Layer 4 of a small transformer language model trained on English Wikipedia (15 layers, counted from 0, width 128).
Take only the direct path to the model's output, skipping the later layers: a vector added to the residual stream pushes a token's score in proportion to its dot product with that token's output vector.

Output vectors of the tokens that the questions are about. A number n stands for (n - 500) times 0.0027.
"ef": 293 599 628 537 431 509 439 316 387 389 459 539 330 386 703 502 659 518 315 406 587 473 265 317 475 630 357 463 519 623 410 503 667 518 635 479 445 337 703 697 607 517 627 451 408 553 515 461 412 505 460 417 634 569 356 351 514 406 431 615 496 604 334 519 551 311 525 576 524 712 708 461 747 551 527 501 708 312 509 659 619 605 624 382 624 431 527 609 545 406 493 356 679 806 652 592 378 575 605 415 286 364 575 428 289 481 481 500 282 664 273 558 645 389 529 442 374 644 540 452 391 457 608 344 460 493 539 500
"ruary": 30 685 644 705 481 577 613 363 458 745 435 769 502 501 578 296 513 698 478 448 472 682 613 177 506 621 608 606 448 213 392 321 784 160 667 905 472 395 326 823 731 400 487 281 366 349 770 167 244 984 193 318 563 440 640 254 272 337 125 487 523 542 527 755 691 598 511 443 695 752 441 470 637 219 499 352 690 421 126 542 740 534 382 487 659 563 388 672 771 344 445 248 664 773 647 710 509 832 515 438 541 421 559 546 210 410 445 434 111 802 439 413 254 525 563 303 534 656 819 674 178 360 379 455 793 197 616 493
"erland": 141 584 703 746 341 510 349 324 502 725 470 670 676 539 549 573 445 575 197 548 604 404 414 232 257 515 332 415 589 429 534 498 379 471 634 759 440 490 504 666 934 520 643 398 219 567 735 285 523 613 352 424 591 230 477 318 276 390 397 363 503 630 627 669 779 420 568 386 541 579 717 534 621 468 425 147 696 345 486 453 724 405 700 330 637 457 262 520 779 620 422 267 733 887 677 507 371 574 490 444 435 482 510 671 346 413 454 401 62 357 379 414 621 408 512 319 607 547 782 743 584 432 531 682 568 404 661 283
"unn": 335 693 472 636 497 614 491 476 503 617 489 590 453 249 531 352 662 351 388 517 491 527 475 388 597 620 362 454 540 408 359 352 518 422 438 490 523 367 507 656 443 436 596 532 291 529 589 528 451 633 482 503 626 313 634 424 652 314 488 585 528 617 585 446 478 502 528 657 427 575 503 526 469 716 644 327 681 533 540 578 399 667 455 526 438 542 588 685 801 610 509 335 668 511 532 654 490 582 521 431 449 514 432 433 235 500 369 438 301 586 357 423 580 373 463 393 634 455 452 601 533 472 480 509 541 521 466 232
"ined": 202 613 498 713 402 598 360 531 582 621 536 565 575 333 510 523 548 395 520 432 622 454 306 569 667 599 747 566 268 505 396 566 574 214 584 594 498 433 661 607 535 452 429 528 540 412 425 411 325 443 294 307 627 439 662 301 417 229 371 358 600 586 440 486 537 521 469 513 519 413 610 465 485 714 610 576 465 461 327 487 732 678 569 534 630 646 492 553 473 542 450 532 686 540 566 614 600 739 606 491 539 447 645 351 205 418 816 534 322 553 353 410 381 625 595 353 455 640 356 597 264 430 369 466 586 447 514 376
"ements": 128 571 486 398 411 419 372 297 584 531 508 758 656 377 613 646 578 654 420 484 459 723 483 323 437 462 388 515 688 457 580 386 639 382 567 669 410 354 552 686 517 452 679 389 609 640 413 150 327 718 312 342 522 492 495 334 327 321 444 698 709 722 543 649 589 533 565 464 646 614 365 442 212 240 600 380 458 522 429 482 540 643 581 572 562 594 397 560 577 530 514 429 556 630 566 533 724 381 427 311 329 549 421 502 351 436 518 392 425 687 385 555 650 450 664 310 279 609 470 731 645 514 562 745 391 348 620 438
"iction": 235 630 581 532 519 705 740 473 607 493 501 725 558 294 586 540 685 453 445 670 547 489 360 412 352 405 303 511 523 352 548 389 484 221 554 696 321 273 637 763 435 507 454 350 701 609 715 511 265 415 618 371 335 625 436 420 253 263 440 391 774 416 489 614 479 510 694 437 476 737 454 556 504 449 667 296 645 438 262 493 637 552 644 571 762 504 346 601 531 482 586 175 649 678 680 566 321 595 533 580 243 508 564 615 337 435 644 380 130 601 558 252 560 404 531 265 465 560 659 441 578 617 584 619 586 450 593 214
"ers": 365 524 423 548 593 343 291 364 630 760 427 817 534 434 390 618 616 568 418 536 447 497 386 490 403 534 491 514 697 464 415 594 568 404 590 650 494 575 667 544 521 610 545 491 422 653 541 555 469 384 289 491 786 505 553 315 472 401 244 497 539 475 519 465 454 403 370 669 417 512 672 637 328 530 401 351 542 555 365 249 569 439 565 593 704 473 348 457 336 460 354 552 565 638 394 355 546 458 579 621 480 520 572 333 459 491 648 523 494 352 442 562 548 497 544 518 487 503 504 653 449 670 573 415 465 503 571 392
"ify": 289 482 651 679 185 465 449 526 625 599 491 539 268 381 355 476 494 292 335 704 595 565 395 255 225 514 709 308 651 369 491 345 521 450 627 664 536 523 753 761 630 466 610 743 438 473 687 260 448 754 383 637 595 541 455 349 526 156 541 581 441 416 736 640 488 180 733 423 564 674 458 440 403 424 493 250 584 261 237 576 555 665 636 365 674 598 568 505 648 471 544 527 770 649 419 774 542 597 413 633 456 619 422 653 542 371 531 440 268 612 287 625 491 411 266 468 382 614 433 559 645 379 494 700 447 470 332 292
"side": 331 623 427 581 555 432 618 308 530 534 380 651 525 524 607 520 542 551 310 674 840 411 354 263 436 429 160 458 288 624 597 482 682 481 666 378 528 481 455 777 651 396 533 403 507 402 523 405 535 589 529 329 558 707 680 374 408 266 465 209 356 664 607 638 501 621 428 460 477 615 506 389 521 642 421 406 649 344 354 398 805 698 541 488 370 534 320 522 633 476 541 604 578 491 640 735 321 521 635 654 473 313 469 493 296 429 513 437 294 468 318 445 561 438 493 474 485 697 717 411 481 662 493 721 480 471 555 327
"gin": 256 688 383 671 219 629 526 448 569 590 252 355 421 403 637 738 682 474 514 470 371 502 636 297 598 431 517 582 502 485 585 430 415 491 502 659 470 437 673 614 552 311 389 453 580 443 615 236 547 567 430 433 647 452 547 533 422 300 603 363 306 495 698 644 517 504 663 366 549 715 671 419 587 443 431 514 432 265 343 600 698 587 545 397 545 532 544 501 639 599 761 419 625 868 600 592 634 433 709 495 379 568 317 273 355 417 554 401 177 445 524 517 265 430 501 472 344 665 550 535 448 447 557 375 787 426 457 384
"ider": 182 855 526 588 304 475 439 479 358 485 503 567 378 564 588 454 835 491 485 559 570 557 347 464 688 533 440 351 510 692 566 430 568 512 702 514 397 371 529 716 714 385 548 510 299 436 491 436 444 511 363 487 421 503 586 533 497 148 576 532 549 557 657 761 565 497 507 442 466 520 473 342 388 556 465 394 588 461 275 626 577 544 605 610 635 535 581 647 587 756 630 318 573 502 517 646 449 619 387 658 641 453 381 329 655 459 355 301 237 555 386 455 400 350 625 476 229 415 383 636 556 337 608 532 463 480 478 368
"ard": 314 602 530 457 536 551 394 351 537 640 517 773 386 435 569 478 698 475 396 414 380 515 348 424 542 303 290 487 622 492 626 566 490 471 497 463 422 421 539 584 584 462 440 442 324 535 654 574 556 550 503 549 517 514 682 610 400 335 451 551 624 731 406 601 429 500 466 582 381 613 536 558 406 321 645 589 520 478 549 766 458 476 455 639 610 528 431 489 446 524 436 390 580 635 494 350 464 474 572 475 626 364 352 195 337 509 484 582 324 618 515 513 457 640 479 441 557 640 468 390 524 365 463 647 662 392 470 594
"bum": 123 776 568 535 564 487 471 463 468 712 405 522 506 521 630 388 394 396 394 729 463 585 279 437 620 518 565 555 390 498 479 360 593 290 583 764 564 329 575 577 726 239 495 498 411 278 546 167 514 657 375 498 555 195 471 458 519 254 424 411 688 652 631 652 772 285 674 678 497 531 236 458 513 342 645 336 326 447 485 639 653 560 558 548 528 513 461 576 797 514 576 357 810 704 776 707 190 572 594 406 486 339 331 494 508 408 692 287 304 582 495 482 379 422 692 231 440 555 573 544 499 550 579 640 757 315 541 219
"x": 344 407 395 703 501 392 512 594 538 421 591 441 365 553 589 498 703 484 457 409 407 426 530 585 385 523 421 467 576 412 441 452 514 507 404 753 426 347 650 596 621 449 369 492 665 680 406 366 377 477 478 427 460 482 551 504 508 501 681 328 545 577 465 457 551 574 465 737 540 487 537 585 671 644 467 562 457 369 345 586 550 447 460 635 538 482 580 501 504 537 534 401 583 694 511 657 309 514 777 516 368 452 473 376 607 514 381 384 264 388 470 602 490 533 383 468 482 466 501 509 497 289 598 677 448 596 380 518
"ential": 236 732 483 836 545 362 380 444 447 632 494 677 317 532 441 458 649 487 304 574 554 494 562 454 370 430 385 488 439 471 487 501 587 325 728 563 626 367 502 671 452 420 658 515 631 585 434 402 466 644 577 535 419 356 646 235 504 209 388 403 617 462 547 349 367 488 529 707 645 621 701 354 425 371 549 278 400 576 261 589 565 578 525 373 790 677 517 427 617 782 601 508 715 687 705 684 414 609 539 471 556 364 449 491 478 375 494 498 233 502 426 483 465 580 568 300 419 578 553 687 282 467 648 704 339 314 473 142
"bury": 257 500 395 640 474 709 525 503 424 486 435 552 294 349 482 517 622 406 361 661 570 475 482 395 394 577 503 513 308 404 566 545 533 623 618 762 597 336 642 554 498 407 677 283 592 436 621 245 439 793 294 536 378 449 504 359 467 326 685 315 478 534 683 452 691 490 600 651 431 709 571 337 557 317 703 298 494 450 275 676 777 537 647 451 667 518 449 520 616 591 453 430 744 541 533 584 236 511 578 439 561 442 493 700 346 473 255 436 204 417 389 203 590 493 539 360 533 658 640 543 591 299 486 828 493 368 718 430
"be": 278 545 460 482 389 628 320 376 473 551 432 345 456 585 677 464 607 470 546 481 573 540 387 521 574 603 568 527 400 429 600 648 611 436 523 866 571 470 461 504 604 482 632 466 392 485 516 354 438 457 521 449 561 573 844 472 647 413 524 500 455 539 674 508 494 490 419 677 357 526 536 379 532 435 706 507 635 477 318 572 519 559 543 578 581 464 470 518 524 560 583 463 603 685 373 538 373 720 490 232 393 476 294 402 306 464 602 296 355 591 321 667 510 434 515 241 595 465 402 432 534 454 403 752 450 500 461 375
"gress": 204 682 449 476 412 604 471 483 431 573 537 710 531 459 706 570 777 434 563 429 690 586 428 330 492 437 606 400 412 423 397 397 560 505 475 639 500 397 605 571 524 274 696 645 366 425 534 247 423 594 571 500 581 382 483 239 635 371 614 379 334 349 669 576 519 523 574 471 555 565 452 529 497 355 682 377 485 432 285 478 443 466 393 546 585 543 543 590 652 659 598 393 664 613 653 627 417 526 602 478 446 432 494 588 406 422 531 613 432 513 517 514 348 620 538 323 517 547 508 327 248 474 453 606 556 645 360 488
"ised": 362 579 636 544 446 548 643 613 542 465 569 750 544 424 666 391 639 508 502 483 476 502 146 416 639 502 568 519 477 682 526 457 465 317 561 703 433 402 420 647 338 555 526 294 449 575 499 506 585 614 349 316 749 514 611 334 689 173 502 403 428 667 459 680 714 407 433 501 655 604 350 594 465 482 806 583 506 524 220 471 388 679 668 546 523 630 532 525 412 426 466 504 696 476 526 596 463 574 400 513 419 478 555 521 448 388 430 570 385 473 365 529 361 334 583 439 324 502 364 573 357 294 420 543 484 568 484 427
"á": 216 655 595 568 369 534 516 576 511 442 588 512 572 486 515 537 462 481 508 679 265 572 500 511 409 612 332 510 392 436 522 391 493 389 564 459 537 545 539 543 517 468 601 307 588 495 497 527 481 562 490 470 500 412 564 548 424 460 478 536 488 538 510 499 497 513 579 440 433 452 612 443 497 412 502 357 638 488 461 493 571 470 692 359 428 392 596 519 591 524 504 339 612 572 633 515 469 515 496 511 373 402 295 574 420 511 607 597 435 690 551 390 442 544 499 445 529 574 549 601 344 513 554 485 580 442 606 514
"mit": 289 551 539 642 390 770 443 435 804 567 336 553 546 440 582 331 660 527 554 829 702 473 324 338 553 483 528 391 538 405 428 532 564 467 538 718 579 335 823 581 627 217 540 388 436 414 362 387 490 570 416 295 708 575 622 423 484 74 532 434 479 455 502 649 498 530 511 397 456 397 494 531 683 406 431 447 463 375 340 637 517 643 507 417 730 417 595 541 528 539 491 454 666 618 543 602 407 735 398 351 331 326 372 681 383 457 285 413 534 379 552 439 618 632 365 578 475 540 467 618 463 538 456 369 636 543 666 424
"ive": 362 761 587 506 457 528 701 412 691 435 691 560 429 474 513 439 441 459 384 585 514 204 402 439 471 642 626 680 597 543 593 527 562 282 602 506 544 365 394 655 484 337 550 535 595 464 644 479 401 545 476 583 468 454 573 438 608 238 598 505 571 533 353 307 607 423 712 386 537 553 521 252 443 478 479 468 761 574 544 435 523 651 516 601 487 561 472 532 413 476 406 352 666 781 442 476 452 542 444 542 686 555 437 570 520 474 501 229 416 469 385 620 659 468 555 394 274 466 428 419 422 328 588 346 519 549 561 348
"ments": 298 547 474 480 431 495 624 503 618 563 371 642 619 218 673 470 573 343 418 370 550 671 712 364 360 414 359 553 769 326 547 433 739 391 619 819 427 302 545 636 474 506 559 587 570 567 643 481 272 737 413 361 682 316 704 207 461 392 384 715 244 402 459 445 380 546 673 435 409 607 449 493 420 222 499 384 444 546 489 422 753 812 555 471 531 484 470 534 667 599 610 485 726 626 522 780 517 423 650 172 212 565 420 480 196 440 427 544 537 635 485 499 605 567 569 253 165 687 572 694 478 588 533 462 351 381 595 411
"rey": 193 519 607 899 466 565 578 342 558 473 461 634 213 460 625 461 542 477 482 603 748 421 355 275 526 370 558 637 632 561 596 462 577 237 608 669 488 459 400 704 631 307 480 473 460 607 502 510 462 524 305 371 449 349 616 604 598 176 469 389 303 532 533 438 805 720 570 604 530 741 516 363 220 568 551 315 826 239 351 609 730 494 569 463 660 558 530 592 690 546 480 480 611 533 516 410 209 486 545 399 371 506 360 612 374 471 430 596 168 615 543 152 620 563 406 335 460 427 666 579 531 496 430 592 605 555 555 429
"ray": 271 478 582 616 382 442 738 508 371 473 337 608 404 482 603 649 353 475 556 540 509 569 469 367 393 576 527 602 585 446 645 456 657 307 633 633 502 574 517 651 487 406 488 499 468 444 712 572 359 660 431 458 512 593 432 464 458 80 513 217 594 411 631 519 709 677 601 587 431 823 431 337 396 410 607 303 533 162 211 451 774 714 606 568 556 606 614 635 585 426 282 643 636 627 527 538 352 559 176 468 479 495 574 513 311 502 643 313 163 560 435 432 470 414 486 645 465 618 600 388 327 568 333 491 665 684 461 507
"ile": 287 697 488 472 377 625 599 387 438 491 470 517 613 575 658 525 495 441 587 600 684 363 444 365 436 513 551 285 643 464 568 312 381 643 574 525 443 433 651 598 475 395 351 422 512 666 709 484 474 368 498 535 384 396 480 434 514 364 427 542 610 423 641 640 467 699 457 475 514 594 270 449 697 310 572 373 628 534 522 402 391 491 606 614 494 501 526 498 479 398 597 490 626 581 537 600 555 696 593 414 572 545 469 477 451 498 611 426 401 442 612 548 346 644 391 528 539 428 448 650 521 337 346 341 478 407 582 356

Each question shows what one neuron of this layer's MLP adds at an activation of 1. A number n stands for (n - 500) times 0.0017.

n401: 500 352 543 509 437 325 381 635 486 494 606 418 410 506 436 515 409 491 375 409 391 537 355 548 523 648 491 580 422 533 489 503 632 420 597 441 354 457 520 687 503 617 569 444 414 514 455 683 337 579 574 333 663 813 377 411 457 417 385 543 530 324 459 570 452 500 532 641 481 622 677 521 609 511 545 697 562 370 474 641 542 503 523 533 661 482 555 553 659 429 391 453 511 404 403 365 438 385 319 377 400 506 517 521 560 360 480 489 482 571 483 453 540 558 610 445 334 595 653 506 584 297 559 555 469 506 481 695
Which of these tokens does it push up most? "ef"

n451: 493 300 481 342 484 497 517 503 461 605 507 375 661 608 326 379 712 604 272 424 364 409 388 643 420 591 418 374 767 658 519 520 490 443 543 557 535 340 599 694 591 493 592 714 340 590 551 576 275 553 455 514 455 302 460 685 569 527 497 360 506 490 618 390 503 456 312 573 528 581 682 462 522 592 593 683 416 537 308 552 517 532 540 479 592 394 774 382 405 385 404 588 479 441 415 409 711 443 579 411 346 393 526 412 363 484 480 535 440 657 535 517 487 609 369 254 555 493 633 573 589 464 452 553 340 513 672 528
Which of these tokens does it push up most? "x"

n413: 453 380 456 377 497 289 491 557 600 320 426 474 316 466 544 404 609 447 624 627 467 583 479 703 567 528 419 473 430 593 273 405 572 589 616 456 518 578 383 533 304 583 500 546 402 605 450 454 688 485 467 481 524 375 333 543 497 457 464 490 557 643 617 472 565 591 479 694 246 515 340 298 435 698 591 462 439 613 536 471 441 576 576 340 650 366 536 640 537 574 550 413 488 425 527 649 532 405 585 534 500 367 453 377 712 599 431 454 363 544 698 488 521 594 645 607 426 461 555 497 410 630 555 399 620 485 536 403
Which three tokens does it push up most, strongest first? "ider", "bum", "unn"

n231: 554 308 323 565 500 592 527 497 532 559 523 446 497 460 522 523 488 361 719 466 626 377 578 419 345 224 571 567 715 604 478 481 642 513 556 497 405 698 506 489 410 452 432 610 626 432 635 534 526 540 432 661 403 561 335 607 552 456 533 462 584 603 444 541 686 531 602 555 419 782 510 586 414 528 490 318 410 619 255 586 381 291 362 507 565 348 703 245 459 608 722 314 429 507 497 335 627 464 360 561 391 553 361 470 545 476 510 628 493 468 532 516 670 388 409 538 406 520 607 454 654 536 348 413 729 387 457 584
Which of these tokens does it push up most? "rey"

n298: 601 335 644 274 411 497 368 656 380 503 434 565 598 400 342 618 709 721 368 640 669 382 455 507 489 625 489 558 365 379 483 704 543 590 493 619 439 521 483 527 414 589 434 585 528 487 449 641 521 408 597 500 593 620 377 736 559 228 441 578 490 426 487 452 545 682 644 662 477 568 514 350 592 449 531 416 578 556 738 722 344 510 423 646 417 539 353 420 601 694 339 639 366 402 462 476 395 543 620 409 340 296 422 318 673 513 469 380 313 398 497 373 259 514 321 617 369 601 493 440 487 629 480 410 684 298 601 425
Which of these tokens does it push down most? "ruary"

n283: 450 196 371 447 536 534 503 623 415 526 475 650 391 785 552 376 421 453 337 524 481 668 449 407 555 503 470 500 414 626 350 522 404 638 451 537 575 525 272 425 371 608 557 403 399 578 556 607 407 536 453 577 601 809 709 725 465 470 490 602 491 267 642 560 766 461 474 473 538 388 494 557 389 574 390 426 399 575 576 544 550 574 439 590 595 316 439 562 460 533 503 565 500 631 658 418 335 464 383 640 593 589 398 493 500 616 376 613 503 344 497 561 242 477 574 387 434 513 552 416 543 636 444 424 491 401 515 606
Which of these tokens does it push down most? "ined"

n387: 651 550 637 540 446 528 663 346 351 643 500 435 576 516 378 545 611 550 575 393 375 491 437 625 673 264 474 556 497 637 456 343 546 688 668 552 432 525 494 535 513 446 446 581 450 446 559 454 503 295 484 400 359 536 593 588 525 341 478 571 373 407 566 267 540 434 564 644 223 477 685 563 557 356 547 600 465 580 403 262 553 485 557 321 361 532 436 414 694 503 563 330 293 414 582 428 457 465 460 569 436 464 635 380 761 762 557 473 446 670 646 653 478 436 412 643 346 475 512 500 543 599 475 506 571 353 518 503
Which two tokens does it push up most, strongest first? "ider", "gin"

n271: 526 440 434 493 582 396 605 275 569 446 543 618 517 490 548 688 319 447 623 401 566 215 738 420 507 469 555 434 645 539 388 391 538 538 439 652 672 394 604 802 477 486 523 517 649 358 389 487 581 459 546 339 434 657 446 500 286 510 510 411 583 520 484 496 520 484 597 496 392 239 335 430 699 238 592 539 527 475 672 256 521 558 366 455 567 375 409 634 372 242 489 730 479 349 454 656 403 405 556 618 537 587 341 459 497 597 613 606 534 366 546 456 592 399 422 430 460 610 613 571 542 377 490 497 480 703 459 550
Which of these tokens does it push down most? "ider"

n121: 355 289 424 500 547 521 626 500 621 331 346 610 606 580 490 337 446 458 542 489 510 703 779 621 500 180 518 427 589 473 535 423 613 574 565 620 541 244 479 634 392 463 577 324 549 557 518 331 717 468 517 482 612 228 657 659 419 543 500 523 517 561 761 330 514 580 585 437 420 282 592 493 533 463 182 330 288 530 497 720 489 373 387 485 539 564 401 511 478 344 511 663 174 458 486 566 545 633 471 412 469 656 404 496 525 710 535 385 639 404 701 639 674 461 615 524 350 447 422 464 459 598 524 598 342 456 520 591
Which three tokens does it push up most, strongest first? "ments", "ements", "mit"

n69: 701 653 561 506 572 511 574 503 474 584 420 400 422 519 461 337 351 487 433 563 433 460 349 508 546 506 645 545 550 596 556 420 662 624 533 545 589 588 674 455 527 471 288 665 388 373 497 513 505 372 601 387 489 545 495 417 349 575 454 425 508 541 467 704 466 459 391 466 535 533 565 531 528 805 503 605 503 449 612 437 435 440 438 291 575 574 430 620 478 500 407 555 233 462 444 447 513 464 551 452 602 497 529 340 500 497 497 497 434 735 463 584 407 535 445 492 586 489 375 519 529 525 573 433 595 461 450 598
Which of these tokens does it push up most? "ined"

n120: 396 448 642 441 604 271 533 624 426 572 611 363 447 359 446 394 776 685 402 586 478 469 412 565 459 414 341 546 612 383 405 503 649 533 417 448 500 646 485 517 503 583 447 417 596 544 484 467 550 475 559 395 639 354 415 353 503 452 394 543 732 548 393 641 589 707 469 467 547 503 767 536 538 545 420 592 516 392 509 606 708 476 535 497 494 472 356 510 617 461 398 433 592 297 515 587 467 402 438 607 559 503 448 580 444 341 584 503 491 530 561 299 457 431 448 521 472 855 364 497 235 460 633 566 527 400 547 487
Which of these tokens does it push up most? "ruary"

n103: 547 465 458 465 517 559 557 491 625 379 530 515 461 587 620 382 583 500 428 609 736 644 524 544 570 444 525 688 480 459 509 572 381 506 352 441 382 557 592 284 560 503 407 626 653 500 525 398 585 503 503 601 620 519 448 358 485 484 440 532 566 654 445 519 405 552 500 426 431 569 400 275 397 605 687 459 494 639 482 545 296 585 570 582 699 463 397 333 714 503 614 676 574 564 455 398 412 377 544 355 601 239 547 559 359 489 400 477 681 506 432 649 491 616 565 503 380 572 392 430 380 547 415 558 538 205 432 429
Which of these tokens does it push down most? "erland"

n64: 530 401 380 557 391 814 582 420 593 524 624 536 554 417 601 472 391 350 628 579 550 376 544 507 428 241 563 663 363 467 696 651 535 400 514 520 457 702 556 523 259 353 409 510 651 302 486 494 561 497 483 394 386 669 637 348 236 576 544 529 574 411 484 400 483 478 456 400 489 597 622 500 433 399 613 511 452 579 547 597 402 201 405 390 672 404 554 551 437 549 277 416 613 646 557 473 661 521 500 274 662 610 562 545 604 442 686 552 647 332 364 507 270 643 506 442 540 291 513 661 493 587 480 549 579 471 453 427
Which of these tokens does it push up most? "ined"

n126: 504 523 403 457 584 432 507 383 500 560 415 348 516 497 429 702 600 406 407 567 736 503 446 464 561 429 569 365 512 387 481 427 503 232 445 336 494 642 609 362 384 463 377 374 516 611 437 280 709 603 469 580 494 553 522 604 424 686 646 561 218 736 500 741 528 672 340 560 393 536 554 523 440 568 566 527 435 658 563 429 510 568 458 493 332 539 538 562 517 562 450 555 647 373 358 421 587 384 437 493 674 631 497 340 481 519 605 637 371 649 525 288 484 420 574 540 620 481 466 468 260 591 626 540 454 543 476 524
Which of these tokens does it push up most? "side"

n396: 401 608 557 359 258 497 461 588 351 451 389 416 526 574 572 717 557 449 584 470 404 551 534 503 430 436 470 517 433 550 497 639 500 343 620 586 547 583 626 407 441 530 546 611 526 454 708 525 474 497 568 569 455 673 659 368 448 497 480 292 385 363 405 506 396 484 419 657 438 367 393 428 292 458 680 599 424 470 696 625 455 595 376 383 546 352 552 603 619 547 320 522 471 672 500 514 455 520 374 387 669 544 556 568 375 455 523 525 520 522 593 356 421 566 391 610 594 414 459 497 528 624 506 577 559 566 455 454
Which of these tokens does it push up most? "ray"

n349: 276 529 575 562 487 731 493 579 408 444 321 418 514 657 507 229 394 682 575 463 355 466 531 529 623 532 623 640 655 570 770 317 496 367 387 304 514 396 626 558 462 530 593 560 572 493 676 457 332 254 562 427 455 337 539 561 437 639 792 493 384 380 503 708 319 569 545 353 632 468 528 445 444 621 346 628 479 409 259 533 608 385 577 395 562 454 671 613 507 633 507 590 388 448 586 624 358 701 348 562 733 473 699 468 597 466 535 500 447 524 582 374 572 367 558 407 393 351 527 549 433 343 537 510 287 594 497 590
Which of these tokens does it push up most? "ider"

n151: 471 614 500 359 761 564 414 448 564 530 454 635 648 557 341 439 631 575 664 524 688 546 490 388 533 292 459 561 586 234 616 529 657 409 550 398 660 604 263 365 471 570 611 443 357 453 551 339 483 467 442 497 513 281 520 564 589 497 477 483 393 670 400 528 616 363 632 649 383 642 477 441 720 389 413 469 503 549 383 409 445 388 483 308 601 347 414 589 449 456 524 465 677 510 402 542 532 540 360 589 515 531 490 379 666 512 543 635 593 317 484 566 358 285 509 563 406 575 671 394 494 485 478 484 279 557 675 715
Which three tokens does it push up most, strongest first? "ruary", "ers", "erland"

n59: 448 386 544 414 528 451 704 404 607 438 380 471 689 446 543 572 408 421 519 637 386 401 594 531 712 455 430 396 403 395 546 704 521 461 503 531 486 529 434 457 570 488 462 353 582 625 558 686 592 461 721 386 520 592 378 494 518 476 494 563 531 605 439 531 558 536 538 540 369 503 488 417 428 369 416 339 425 533 451 403 451 566 509 349 597 360 527 510 573 479 503 357 356 341 223 544 509 599 475 632 612 554 551 491 365 614 571 351 381 514 387 669 607 539 615 636 596 594 278 503 628 663 523 466 520 398 352 402
Which of these tokens does it push down most? "gress"

n491: 744 442 823 511 434 503 540 528 510 633 535 353 524 496 463 221 696 579 526 702 576 414 371 504 493 593 514 390 490 261 291 472 627 256 397 442 497 393 377 469 565 533 427 443 445 414 489 554 514 507 407 507 462 551 486 593 601 618 448 433 623 758 427 588 651 345 675 522 391 461 447 431 418 608 473 397 521 346 662 530 580 385 381 321 538 461 493 727 648 378 496 462 473 591 552 555 497 574 318 674 469 450 503 543 632 360 782 483 334 680 497 349 476 535 458 467 352 597 460 528 318 400 463 480 330 668 760 780
Which two tokens does it push up most, strongest first? "ruary", "bum"

n176: 517 607 610 690 632 551 399 332 585 587 623 684 822 646 434 411 503 491 557 604 592 423 413 587 297 327 458 448 464 682 470 482 506 438 506 566 350 402 473 383 460 549 371 619 632 690 567 417 469 366 457 523 439 548 578 329 333 538 593 342 633 651 468 649 363 418 630 431 507 322 596 490 611 428 542 555 557 572 393 536 442 413 640 368 534 537 432 574 625 634 578 337 337 361 543 497 542 374 384 474 493 616 506 465 475 635 349 299 500 666 591 463 658 478 457 482 460 411 482 431 422 494 536 450 401 598 414 583
Which three tokens does it push up most, strongest first? "iction", "erland", "ements"

n265: 470 500 500 415 417 604 596 506 702 354 635 536 625 320 523 329 333 500 559 522 602 575 479 415 537 429 519 682 585 509 360 515 497 639 537 465 350 632 565 389 482 532 509 620 371 543 550 895 427 405 377 538 530 658 521 618 573 640 415 403 387 543 486 411 571 529 604 622 575 497 470 729 523 480 411 370 429 543 542 429 428 641 436 449 434 576 497 431 538 257 468 542 352 424 479 509 680 451 459 437 666 358 344 534 503 500 494 413 393 515 672 457 378 494 466 622 332 669 675 451 403 464 465 572 515 456 590 536
Which of these tokens does it push down most? "ential"

n173: 565 394 482 302 575 569 313 600 548 451 640 509 650 619 444 481 619 627 344 574 427 470 592 335 488 391 601 443 541 473 461 448 446 506 550 372 440 387 527 445 288 640 716 662 536 460 370 506 546 355 373 558 609 513 370 312 500 396 696 582 588 540 509 539 428 694 402 303 573 538 466 506 543 515 572 577 326 463 539 695 516 536 411 481 473 460 651 646 605 497 461 536 567 383 503 500 503 565 414 360 602 406 669 622 463 541 750 491 376 673 497 383 410 534 574 576 461 347 615 268 352 520 482 310 467 453 437 461
Which two tokens does it push up most, strongest first? "gress", "ined"

n30: 624 641 472 354 574 721 400 472 500 464 436 552 511 411 454 371 516 423 612 518 339 561 438 451 554 406 631 437 411 630 580 592 552 460 588 679 473 586 508 350 508 399 500 412 539 450 772 503 647 455 519 582 483 523 503 689 450 601 562 506 356 560 566 476 519 569 627 541 503 465 455 679 410 484 500 715 489 466 528 598 346 451 494 503 567 472 379 409 488 497 274 645 496 391 514 228 666 463 468 480 325 607 486 468 472 558 528 328 489 618 451 554 370 441 492 530 481 450 414 506 511 521 655 567 361 340 534 482
Which three tokens does it push up most, strongest first? "ard", "be", "ised"

n246: 361 694 485 523 467 598 328 478 392 685 407 460 459 642 618 426 572 519 561 338 450 438 588 497 351 423 682 373 603 727 632 463 565 410 615 579 760 506 430 615 630 603 578 312 562 385 565 479 440 560 609 490 488 451 415 600 337 455 513 634 437 560 414 395 565 485 491 589 300 423 339 306 589 503 488 276 474 594 419 420 516 314 658 339 634 424 601 476 702 477 441 554 508 500 516 444 540 506 533 510 472 530 418 638 509 530 534 566 567 497 528 358 627 222 614 449 578 344 461 535 433 526 330 524 372 485 374 745
Which of these tokens does it push up most? "erland"

n361: 523 524 431 500 645 466 308 552 511 445 489 574 552 393 525 622 327 317 246 442 557 405 538 732 336 518 464 591 634 589 514 632 467 525 476 534 492 555 489 558 546 543 437 624 399 464 482 650 477 559 405 415 609 437 450 292 459 452 300 500 528 341 492 454 281 670 381 451 522 548 363 509 557 590 509 576 515 636 534 463 584 447 590 576 393 503 471 566 506 258 351 512 340 575 632 595 413 615 576 597 642 536 362 381 422 461 517 586 570 596 375 628 506 445 543 539 460 621 475 646 430 615 503 392 444 500 630 668
Which two tokens does it push up most, strongest first? "ers", "ments"

n17: 476 569 395 451 639 433 375 379 651 509 398 641 616 619 464 481 592 515 527 751 469 708 478 347 471 567 425 556 548 554 500 727 468 533 487 314 540 603 408 374 785 610 325 532 621 393 545 428 601 490 500 474 494 432 389 455 456 564 647 477 365 548 494 487 411 313 528 613 303 465 673 474 290 615 531 316 484 629 633 427 471 418 478 579 516 522 475 422 360 513 365 655 412 572 270 593 631 618 493 660 605 434 445 532 712 454 378 518 614 503 334 506 562 573 485 482 578 441 443 402 455 520 272 398 540 479 658 473
Which of these tokens does it push up most? "ers"

n255: 577 402 542 361 494 535 233 536 500 527 635 488 458 475 628 364 339 440 369 557 476 470 436 409 335 537 584 396 371 421 432 632 331 503 414 588 218 638 529 500 515 513 344 377 302 554 437 662 695 515 652 468 727 443 485 478 283 484 437 487 431 537 397 579 458 706 464 474 657 463 597 579 603 482 453 655 466 503 596 641 522 600 445 440 479 558 455 585 428 677 617 539 539 612 662 557 659 598 380 447 419 433 427 413 608 592 373 419 589 591 497 326 622 582 562 448 446 509 398 457 401 603 477 483 626 488 438 503
Which of these tokens does it push down most? "bury"